Layer 6 of a small transformer language model trained on English Wikipedia (10 layers, counted from 0, width 128).
A neuron's activation on a vector x is squared ReLU(weights . x + bias), where the dot is the dot product.

Input weights of the MLP neurons that the questions are about. A number n stands for n times 0.006.
n22 (bias -0.099): -21 8 20 -9 48 -6 -7 -15 -23 24 37 6 25 -5 -19 -11 -28 20 0 7 17 -8 -13 12 -6 19 43 19 1 -23 -27 -31 4 8 41 24 0 -2 17 -21 1 13 31 0 -46 -38 -25 19 -46 38 9 -2 -17 12 39 3 33 -32 32 -2 -20 11 15 1 -4 30 -42 12 17 -11 28 -42 -36 -24 -17 -13 4 -6 -16 -5 -9 -24 -1 -15 68 -33 4 1 47 38 5 15 -11 -14 2 -45 -24 0 -51 -21 18 -36 -7 -10 32 -19 -15 -18 6 -9 -36 -27 -17 18 55 15 -5 21 26 32 -10 12 -3 -6 4 0 -46 -1
n95 (bias -0.039): -11 47 -35 -2 -6 1 -8 12 38 -8 -4 12 -3 2 20 -8 -17 22 -51 -4 -25 -10 2 -14 -24 55 -72 -15 17 -18 23 26 -3 27 -6 -36 1 23 33 -16 -30 -7 20 -30 11 3 -27 14 -6 -2 6 -11 5 47 9 -16 35 -40 17 -20 -3 9 8 -12 -26 21 41 -9 -28 -20 11 49 9 -1 -24 26 -5 30 18 5 14 44 -1 2 -72 43 18 -23 -19 14 8 -15 20 -49 69 6 -14 21 4 -42 -20 2 19 -4 -29 -36 -37 0 40 -10 25 1 28 36 -55 0 17 3 -2 -8 5 27 -7 -13 11 -5 37 21
n148 (bias -0.135): 12 46 -32 -14 18 23 -14 -8 33 5 -31 39 33 17 5 -39 -10 -15 11 -14 29 -24 -29 6 -13 -37 11 11 -3 9 -11 10 38 5 7 16 -22 -47 -24 5 -19 4 -18 71 32 -21 -25 32 -54 -21 33 17 4 50 -28 -18 2 51 -75 37 -31 -67 -3 2 -19 8 12 7 -13 -13 25 -12 21 -13 15 -43 13 -5 -15 -91 -38 43 18 -3 41 3 -10 -12 32 22 20 -13 -25 6 -6 -94 -11 2 -3 -24 -6 -1 8 -23 -29 -8 16 -20 14 -9 0 -18 -1 15 24 3 22 -1 9 -2 0 -19 11 8 -10 -28 17 1
n164 (bias 0.072): -2 -6 4 -9 37 28 -13 17 -24 4 -19 33 -29 26 67 -22 6 16 -12 -26 7 24 -14 9 8 -20 -14 7 -47 -46 -12 25 -33 36 -17 -6 36 -27 19 19 22 18 -29 -23 8 -19 7 -4 -18 2 44 29 53 2 8 8 39 31 2 32 -27 -50 -53 8 -10 13 13 -9 14 -29 10 -22 40 -4 -40 2 -19 22 -33 -61 -11 -33 22 -15 39 61 6 -7 -26 4 -30 -26 8 7 12 -41 -3 -3 2 43 5 -24 5 -13 42 -8 20 45 22 -6 4 -43 -1 5 -26 -35 -9 48 22 -15 76 -35 31 49 -2 -17 3 -8
n207 (bias -0.292): -17 7 74 -2 23 -23 -18 11 -6 -3 7 27 33 15 10 28 5 -25 -25 33 -15 -19 0 -4 8 36 35 22 -25 -6 5 14 -30 -7 13 19 23 19 -18 -27 5 12 4 -15 19 -21 -38 26 9 12 26 -14 -20 4 23 1 16 18 2 25 23 34 -16 12 -38 25 -20 18 13 28 35 -13 -24 7 10 -36 -8 -11 -9 -15 17 15 -24 -8 23 -6 26 2 6 -15 33 -13 3 3 1 -41 -27 0 -72 -27 -1 -16 28 -24 32 35 -11 1 15 -15 -6 -12 37 6 31 3 -27 7 34 -53 13 23 17 1 -17 -18 0 -22
n238 (bias 0.130): 21 9 -23 23 -11 1 -49 2 39 -18 -2 -21 -6 51 -26 -1 2 12 -18 11 -37 -26 27 -40 -50 34 -3 -4 23 -18 -12 19 -5 45 34 -28 -1 2 7 -35 -36 -19 -1 37 -17 0 3 13 11 -33 -11 11 11 19 -31 6 3 -20 0 19 5 43 -13 13 -34 -14 38 -45 -51 -4 15 -35 -1 -19 13 -3 -15 41 -19 1 -4 39 24 23 21 -14 7 -28 8 -13 -9 6 -36 0 17 -5 -12 -15 -18 -30 -10 -44 39 -22 -31 -46 -35 34 31 -14 -13 15 -1 34 -12 -29 -23 27 22 -4 20 58 -7 26 -21 -6 -12 14
n249 (bias -0.101): -9 17 48 16 59 4 -9 -5 25 27 13 36 -9 9 -5 11 15 24 -28 -5 2 -48 -48 -10 -27 21 19 10 39 -18 -11 58 5 -19 -22 17 -51 67 -24 -36 1 2 -28 30 -28 27 -27 -4 9 36 16 41 43 39 13 31 -15 57 -60 1 2 16 -5 -4 -28 -9 25 -33 -20 -32 24 -19 -13 14 14 -28 2 -7 -6 -47 11 23 -1 44 -20 -18 9 -52 57 -17 -11 -6 14 -31 24 -24 -40 36 22 -19 -5 32 7 -13 -21 -23 41 -17 -22 -52 63 9 13 12 -14 23 -10 22 -15 7 27 -5 -3 -23 20 -21 16 -2
n334 (bias -0.103): 2 20 2 -34 4 -7 -16 12 0 -16 -12 28 21 -3 34 -7 -1 -16 43 16 14 -1 -33 24 19 -9 -14 49 9 10 42 6 7 -26 2 3 19 42 -19 16 50 -24 2 -16 -13 -12 14 6 -4 10 -24 -12 25 -22 9 -2 -7 38 13 0 -12 8 3 -31 48 28 -2 13 7 -30 -19 83 95 -41 -19 -38 -19 45 -13 -37 17 26 -9 -40 -29 -6 52 20 -20 21 -12 0 46 62 32 -3 -17 21 1 -20 -9 42 19 -34 8 -24 2 30 36 57 29 -42 -17 -3 54 14 -47 0 40 24 -12 8 -19 33 17 -20 11 -40
n340 (bias -0.209): 36 35 31 3 -8 27 1 35 18 20 8 8 22 61 4 -5 22 22 25 56 10 15 -43 32 -19 -46 -36 -4 25 -7 5 19 5 30 -23 -27 78 -4 45 35 22 -9 -3 2 46 -8 -12 15 33 29 48 24 17 -7 16 5 3 8 -31 -10 -8 -17 -42 5 -10 13 16 -8 2 -21 13 -37 23 5 -35 -3 -1 -47 0 -34 -11 -85 18 -27 -46 8 -32 6 31 -64 0 -78 1 20 23 10 36 43 -8 9 -43 22 -41 -57 45 -2 27 2 -30 -13 42 -8 3 14 -32 6 -48 2 49 43 45 58 -44 31 16 -6 -21 7
n368 (bias 0.022): 8 -8 4 62 7 15 -2 42 -9 2 19 6 14 61 21 3 17 52 -3 41 -16 4 -28 -9 -17 33 2 -18 -17 -7 -17 6 -37 19 -14 -19 -29 -8 17 14 -12 -32 -1 25 19 2 34 -6 -14 14 6 62 -40 -18 5 -8 0 37 9 -4 2 -23 -4 -5 -20 -33 43 11 -14 -17 -6 -39 2 -17 -16 -6 -46 21 3 28 -31 9 -9 31 -6 -25 16 -19 26 -23 23 19 -3 11 11 33 40 22 -33 -15 -6 19 0 -13 -13 1 -8 10 -4 13 -13 -14 18 -8 14 3 -13 -7 -13 8 -17 13 28 5 7 -20 26 26
n369 (bias -0.297): -12 -11 8 -2 -9 7 21 -44 28 -19 43 -1 -14 13 29 -40 15 -21 28 15 12 -25 -19 -39 -31 -16 1 7 -33 8 8 -48 -25 19 30 1 -11 -32 -18 -1 -42 -43 -35 35 51 -13 -13 29 36 -10 28 -29 13 0 -20 56 -14 9 -5 90 -25 -17 18 17 13 -7 3 10 -42 -22 31 16 16 30 -8 0 12 -19 -8 -24 -33 31 12 37 1 -25 46 -4 -5 -15 -2 -13 -12 -2 -8 -17 27 11 6 -42 9 -36 57 29 -30 -36 29 -3 39 -4 66 -13 12 17 -15 12 -20 -29 -42 10 57 20 -31 -27 -25 -9 12 -38
n371 (bias -0.132): 30 9 20 18 5 21 12 3 26 24 21 27 26 24 51 -16 -36 -9 -8 -14 9 -2 -42 -24 -15 11 -25 -39 22 4 12 21 -18 9 35 25 -7 -7 -1 -22 11 -12 9 8 10 -12 -10 11 -13 51 -8 8 4 11 -11 2 -24 -28 9 4 21 29 4 6 2 -26 -17 13 -27 24 23 -3 27 -69 -3 -35 6 -6 -10 36 20 23 14 -24 -28 46 42 -9 19 -16 -2 -19 -35 31 -34 5 -1 28 -45 -7 14 -18 -28 -17 -23 -41 26 26 5 -14 -7 0 6 3 -39 9 40 -25 44 46 37 2 12 -65 -17 -24 2 12
n427 (bias 0.020): 61 1 -48 -28 -25 1 -3 32 -11 -25 60 59 -19 18 0 -23 -5 34 -9 25 -24 -6 -1 -7 -7 -26 5 25 42 4 -4 -11 3 63 24 1 22 -25 43 3 22 8 -22 20 -34 0 39 13 10 16 -2 32 23 -5 7 -31 -8 -12 1 11 1 16 -24 8 30 49 39 -6 1 3 7 -22 26 -15 -11 1 -53 -2 -31 -23 -18 -50 26 -33 0 25 7 9 -25 -34 -20 -22 -15 30 7 -2 1 31 30 -5 1 18 50 -33 -31 17 2 -4 4 50 -5 -14 18 -26 -10 -51 8 1 36 22 -14 17 -35 20 -29 -10 14 -3
n490 (bias 0.128): 43 10 -19 -26 28 25 13 31 -9 16 -4 12 1 30 18 3 3 2 -14 12 -13 9 8 -13 12 3 -2 -40 -48 -5 10 24 -30 12 8 11 1 -39 0 -24 15 0 13 35 -58 -33 -1 -3 -41 -14 -11 9 24 9 18 -38 58 8 5 54 -2 -22 37 29 0 -16 8 11 -41 -13 3 19 25 -26 -16 -8 22 27 -12 6 -26 28 -31 -19 13 19 5 -17 30 30 8 3 7 8 -12 24 -14 -40 -23 4 -25 4 12 -29 -43 -20 -10 -46 -2 -49 -14 -3 21 21 5 -18 26 -4 16 10 22 17 1 35 -9 -22 10 -9
n578 (bias -0.060): 25 7 8 13 59 -19 -7 18 -40 -15 -10 13 17 10 -14 22 -34 5 0 32 -4 -3 -6 -4 21 9 1 -38 45 37 -1 53 18 -8 10 25 -48 14 45 -56 20 12 -31 9 0 -10 -12 25 -25 -4 -16 3 -25 53 -36 -6 -44 -26 -44 -35 15 36 -14 11 10 -4 -19 21 16 -3 4 6 42 30 0 -27 30 7 -22 -17 31 37 2 1 -27 23 0 18 37 -22 6 -31 14 5 -12 2 -23 36 1 -51 -24 15 25 42 -39 -6 26 9 -21 -46 -8 23 -3 19 11 -2 -4 7 -25 -3 1 -7 -69 -10 -1 -2 11 -12

Each question shows a token from some text and the vector x that enters the MLP there. A number n stands for n times 0.081.

"af": 18 -11 4 11 11 -13 1 -5 4 13 12 7 10 0 -4 2 11 -1 0 -38 -19 -11 -1 29 7 7 34 -28 -10 -4 -17 8 -15 7 -22 -14 13 9 3 -11 -16 -6 -5 3 -5 5 17 -15 -17 -12 -3 -8 -4 10 14 4 -13 11 19 -2 -12 -20 7 4 -4 -4 -19 -18 -1 3 -2 -24 -14 7 12 18 4 -7 -9 -2 7 -8 -23 1 1 -3 -10 10 -1 13 -5 -19 15 -15 -12 11 -1 -10 -5 20 -6 -5 1 2 16 21 -2 -7 4 9 2 -11 -15 15 20 5 -4 -6 -5 7 0 -18 6 15 5 12 11 24
The three highest activations, in order: n22, n164, n368

".": 9 -12 20 -2 1 -16 18 1 -6 9 0 -20 -5 -28 -12 -20 3 -16 0 -12 14 11 8 11 21 10 -2 -20 -2 -8 -17 10 6 -5 -13 4 11 -20 2 5 8 16 12 -5 29 5 -15 2 8 14 5 4 -2 15 16 -3 16 -1 2 -7 24 -2 11 11 9 -3 -28 9 9 13 -9 20 -21 10 5 10 9 -2 -3 9 -11 -12 13 -5 2 12 25 15 22 -3 6 -5 -4 -4 0 -14 15 -16 11 8 1 20 -8 10 17 -13 -8 -14 -19 21 -3 -16 12 4 7 4 -4 -6 14 -25 8 -5 23 5 -16 -4 -4 -3
Which two neurons fire most, strongest first? n207, n22

"fec": 11 -2 -4 -23 0 -1 10 -34 -14 -7 -12 -20 -14 1 -6 -14 15 -3 18 -14 -10 -12 2 -5 9 19 9 -18 -6 10 3 20 -9 5 16 -20 1 -1 -15 -11 1 1 38 -11 14 22 1 -2 0 14 14 -11 -2 0 -5 1 -15 10 -2 1 -10 0 26 12 4 -1 7 11 10 -2 5 14 -12 9 11 -4 -13 -13 14 0 5 3 -12 11 4 -12 5 10 -24 9 9 -1 -8 -16 -17 -2 3 23 17 5 3 0 6 -10 18 -17 18 -22 9 8 12 11 -1 0 -7 -17 1 -15 -21 -17 12 -9 4 -10 3 11 14 28
Which neuron lights up most? n369

"from ": -4 5 11 5 -14 -6 -6 7 7 11 9 -7 3 0 -13 -10 21 2 8 -15 3 -9 17 -6 -4 4 -2 -9 8 3 1 -13 1 2 -6 -8 -5 1 1 21 5 -6 -7 -7 -2 -5 19 11 3 -2 -18 -1 -5 -8 -6 -1 -2 -9 4 2 71 -7 -8 -2 2 -18 1 -7 -4 18 -10 6 -9 -9 -8 2 13 -1 4 -12 29 -5 1 16 3 -6 -10 12 -18 1 11 -7 -4 -4 1 17 6 0 18 32 5 11 2 21 -8 -1 -1 -3 4 9 9 -10 -8 -17 -15 14 3 -18 -21 4 0 -4 2 -4 -10 3 -7 48
Which neuron lights up most? n368

"ary ": 13 -2 -28 16 13 3 10 -18 -13 -4 -3 -13 -12 -10 -7 -1 2 -12 -2 6 0 -1 14 17 -10 5 -10 -6 -25 -10 2 10 5 -10 21 13 3 -4 29 10 -5 19 4 -2 -8 3 -10 0 16 -4 -10 16 -12 -2 6 -4 -5 0 7 -12 44 -29 -6 -1 12 -9 2 7 -4 0 -7 8 4 -3 -9 6 -3 17 15 3 40 -17 -3 -7 9 -14 -14 -11 -21 10 -14 -9 10 -2 -18 0 7 -13 19 16 -6 15 8 14 -3 -3 -3 -3 -7 4 -10 18 -8 6 11 -12 12 -25 -19 -16 -2 -12 -8 -10 0 7 10 14
Which neuron lights up most? n578

"pri": -18 -7 5 5 -7 17 -1 1 -5 -14 -13 -13 -16 -4 8 -15 4 2 0 -20 7 7 -6 21 16 8 -6 -28 23 17 -23 7 15 -6 15 -13 2 -1 -7 18 11 3 16 10 5 9 -3 7 1 -1 12 -2 -18 -2 -12 -33 -8 1 -12 0 2 -6 4 18 -13 17 -3 0 -4 -13 -5 0 -23 16 12 -14 -2 7 -4 -20 9 16 -6 1 16 -12 -9 9 -10 15 10 4 6 -6 7 -19 27 18 15 -9 4 -4 7 -5 -32 -19 -13 2 -5 -2 10 20 -11 -6 -1 5 10 -25 -15 1 -6 10 3 -19 -18 13 -4 17
Which neuron lights up most? n148

"Nov": -6 -3 -7 -6 12 11 2 11 13 -20 22 0 8 -9 0 12 -2 8 7 -15 -8 16 34 11 9 11 11 -29 6 -7 7 23 15 -8 5 -10 6 -5 -12 7 1 12 1 -5 -3 5 17 -12 -8 -20 5 -27 -10 -10 4 16 -8 -6 8 0 -1 -8 20 7 5 -22 5 -19 -9 -1 4 13 -25 -1 8 14 9 28 -4 13 1 -5 -1 10 12 -6 -20 5 2 30 13 4 5 -10 -6 25 5 15 1 11 22 0 5 0 0 -9 -10 8 -11 6 -3 12 -25 -3 -6 5 -1 -21 4 -14 -4 -17 1 24 -7 24 -4 13
Which neuron lights up most? n490

"also ": 10 8 -22 0 -9 6 1 -15 2 -12 1 -3 -5 4 0 -4 9 -2 1 -3 6 -4 19 18 -9 4 1 -1 2 19 -33 16 3 -6 12 -13 0 5 -2 1 26 -1 14 9 6 -6 -2 -3 14 -6 1 -2 5 -26 -8 -4 11 -5 0 -31 35 0 11 -12 -4 11 3 7 7 18 2 -8 -4 -8 13 9 -9 16 0 14 39 -6 -1 9 13 -4 -18 -8 -4 3 -10 6 -8 17 16 4 19 -2 33 18 -10 3 0 -1 4 0 10 -10 -14 3 -10 -4 7 14 -7 -9 4 -15 -24 -30 -1 -19 10 5 -1 -11 8 30
Which neuron lights up most? n427

"on": 3 11 -7 -4 -15 -13 15 13 10 -15 -9 -25 -24 6 5 2 9 3 2 -10 7 -8 24 10 18 -10 -6 -20 0 1 -3 -16 -17 -20 7 6 14 -12 1 20 10 6 2 0 14 3 16 -16 -1 -13 12 -16 1 -6 2 -3 -6 4 16 -12 -1 -21 9 -7 17 2 7 -8 -2 16 -12 19 8 2 22 -7 -18 -7 11 -2 -4 -9 8 5 11 -1 0 35 -19 -3 4 -4 12 -1 -9 13 18 -4 24 5 5 1 3 3 6 15 -13 4 -9 32 6 16 -37 3 16 -13 5 -13 -25 4 -15 -9 16 -2 -2 7 -10 -6
Which neuron lights up most? n334

"oo": -6 15 4 -10 19 13 17 -15 -5 7 -19 6 -14 -15 -1 2 -2 0 -7 -9 -2 3 9 -9 7 3 7 -2 15 6 -2 -15 -1 -6 22 -3 0 4 -13 17 4 -10 6 -5 13 -2 0 -20 -10 28 16 -8 -10 20 32 -30 -14 18 0 -3 -8 -23 -7 -10 13 -12 -3 2 -9 24 -3 5 3 22 -7 -14 -10 -19 2 6 -2 13 11 14 25 -12 -22 14 -5 21 7 6 1 -16 -8 10 -2 3 25 6 3 -2 2 18 21 19 -19 -2 7 8 8 6 -21 6 -7 2 14 -3 -4 -11 -16 -10 12 9 12 -16 -11 1
Which two neurons fire most, strongest first? n148, n22

"C": 5 -3 -19 8 -14 20 6 1 2 -1 -5 -12 -9 4 4 1 2 -19 2 -36 6 1 9 2 2 12 0 -10 -5 -9 -5 0 -9 -6 15 -6 23 -9 9 -9 13 14 24 8 -21 2 15 0 -16 2 -3 0 12 -8 6 5 6 -14 9 -13 -12 -1 3 5 0 -32 -17 -6 -7 14 -1 8 -13 -1 -8 16 3 -3 8 9 12 -2 11 5 11 3 -7 16 5 0 -11 18 9 -10 6 10 -7 14 -15 6 19 -1 -17 16 12 -12 -26 -1 -19 -8 3 16 -61 12 14 -17 6 -4 -8 -13 -3 -3 10 -2 -4 15 -2 6
The most active neuron and its activation: n22, at about 3.9

"sec": -10 20 -3 13 -3 -11 -4 -7 -12 11 14 -16 4 -3 -15 0 -1 8 -15 -10 13 -1 -36 1 1 11 11 -17 6 -3 9 0 4 -1 21 -29 1 4 2 -3 2 28 30 2 25 36 3 -1 -14 7 -4 -13 19 -4 0 12 -14 -7 -3 -10 -4 2 18 -1 -3 10 -32 -4 -9 26 5 11 -4 22 15 -5 3 -1 7 -1 -9 -8 4 -8 1 -11 -2 1 9 8 -7 -17 11 -11 4 -3 11 12 7 0 6 0 1 -7 4 13 -5 -3 -16 -8 10 22 -19 -16 20 -14 21 13 -7 -20 6 -18 11 -1 7 4 8 15
The most active neuron and its activation: n249, at about 1.6

"T": -6 0 -7 9 2 15 12 1 -7 -13 4 -10 -12 5 -2 18 4 -2 5 -10 8 -2 1 5 13 -8 13 0 -3 -6 -7 5 5 2 -9 2 8 -15 -10 14 18 5 27 -10 7 11 -10 -12 -5 8 -15 -11 -1 -5 -1 3 6 -13 2 -1 -2 2 19 12 6 -10 -11 -8 -5 -6 -14 7 -9 -6 0 22 5 4 16 5 23 13 -8 19 4 -5 6 -2 0 1 7 4 -1 22 -25 1 2 -12 -3 9 12 10 2 11 -1 0 -24 -12 -23 -9 4 19 -73 30 -1 4 15 -8 -7 -2 8 -6 -17 8 -11 3 -14 19
The most active neuron and its activation: n490, at about 1.1

"int": -15 -24 3 25 -17 -9 -3 -25 2 -6 11 5 -13 13 -8 1 23 10 4 -10 4 -2 15 4 -4 1 4 -14 6 9 -10 1 10 23 2 -12 2 -7 23 7 10 3 14 13 6 10 27 -26 4 13 6 -6 -5 -19 6 -14 9 -10 3 -7 2 13 -3 2 7 -26 -22 -1 9 -2 2 14 -9 5 12 16 5 4 2 -22 16 14 4 11 -12 6 6 9 -7 2 3 -3 -14 -14 14 -3 25 0 17 28 -10 4 21 2 -15 24 -9 1 12 -16 6 6 -9 1 -8 0 -7 -15 -9 -8 -9 -8 11 8 -19 33 -5 13
Which neuron lights up most? n238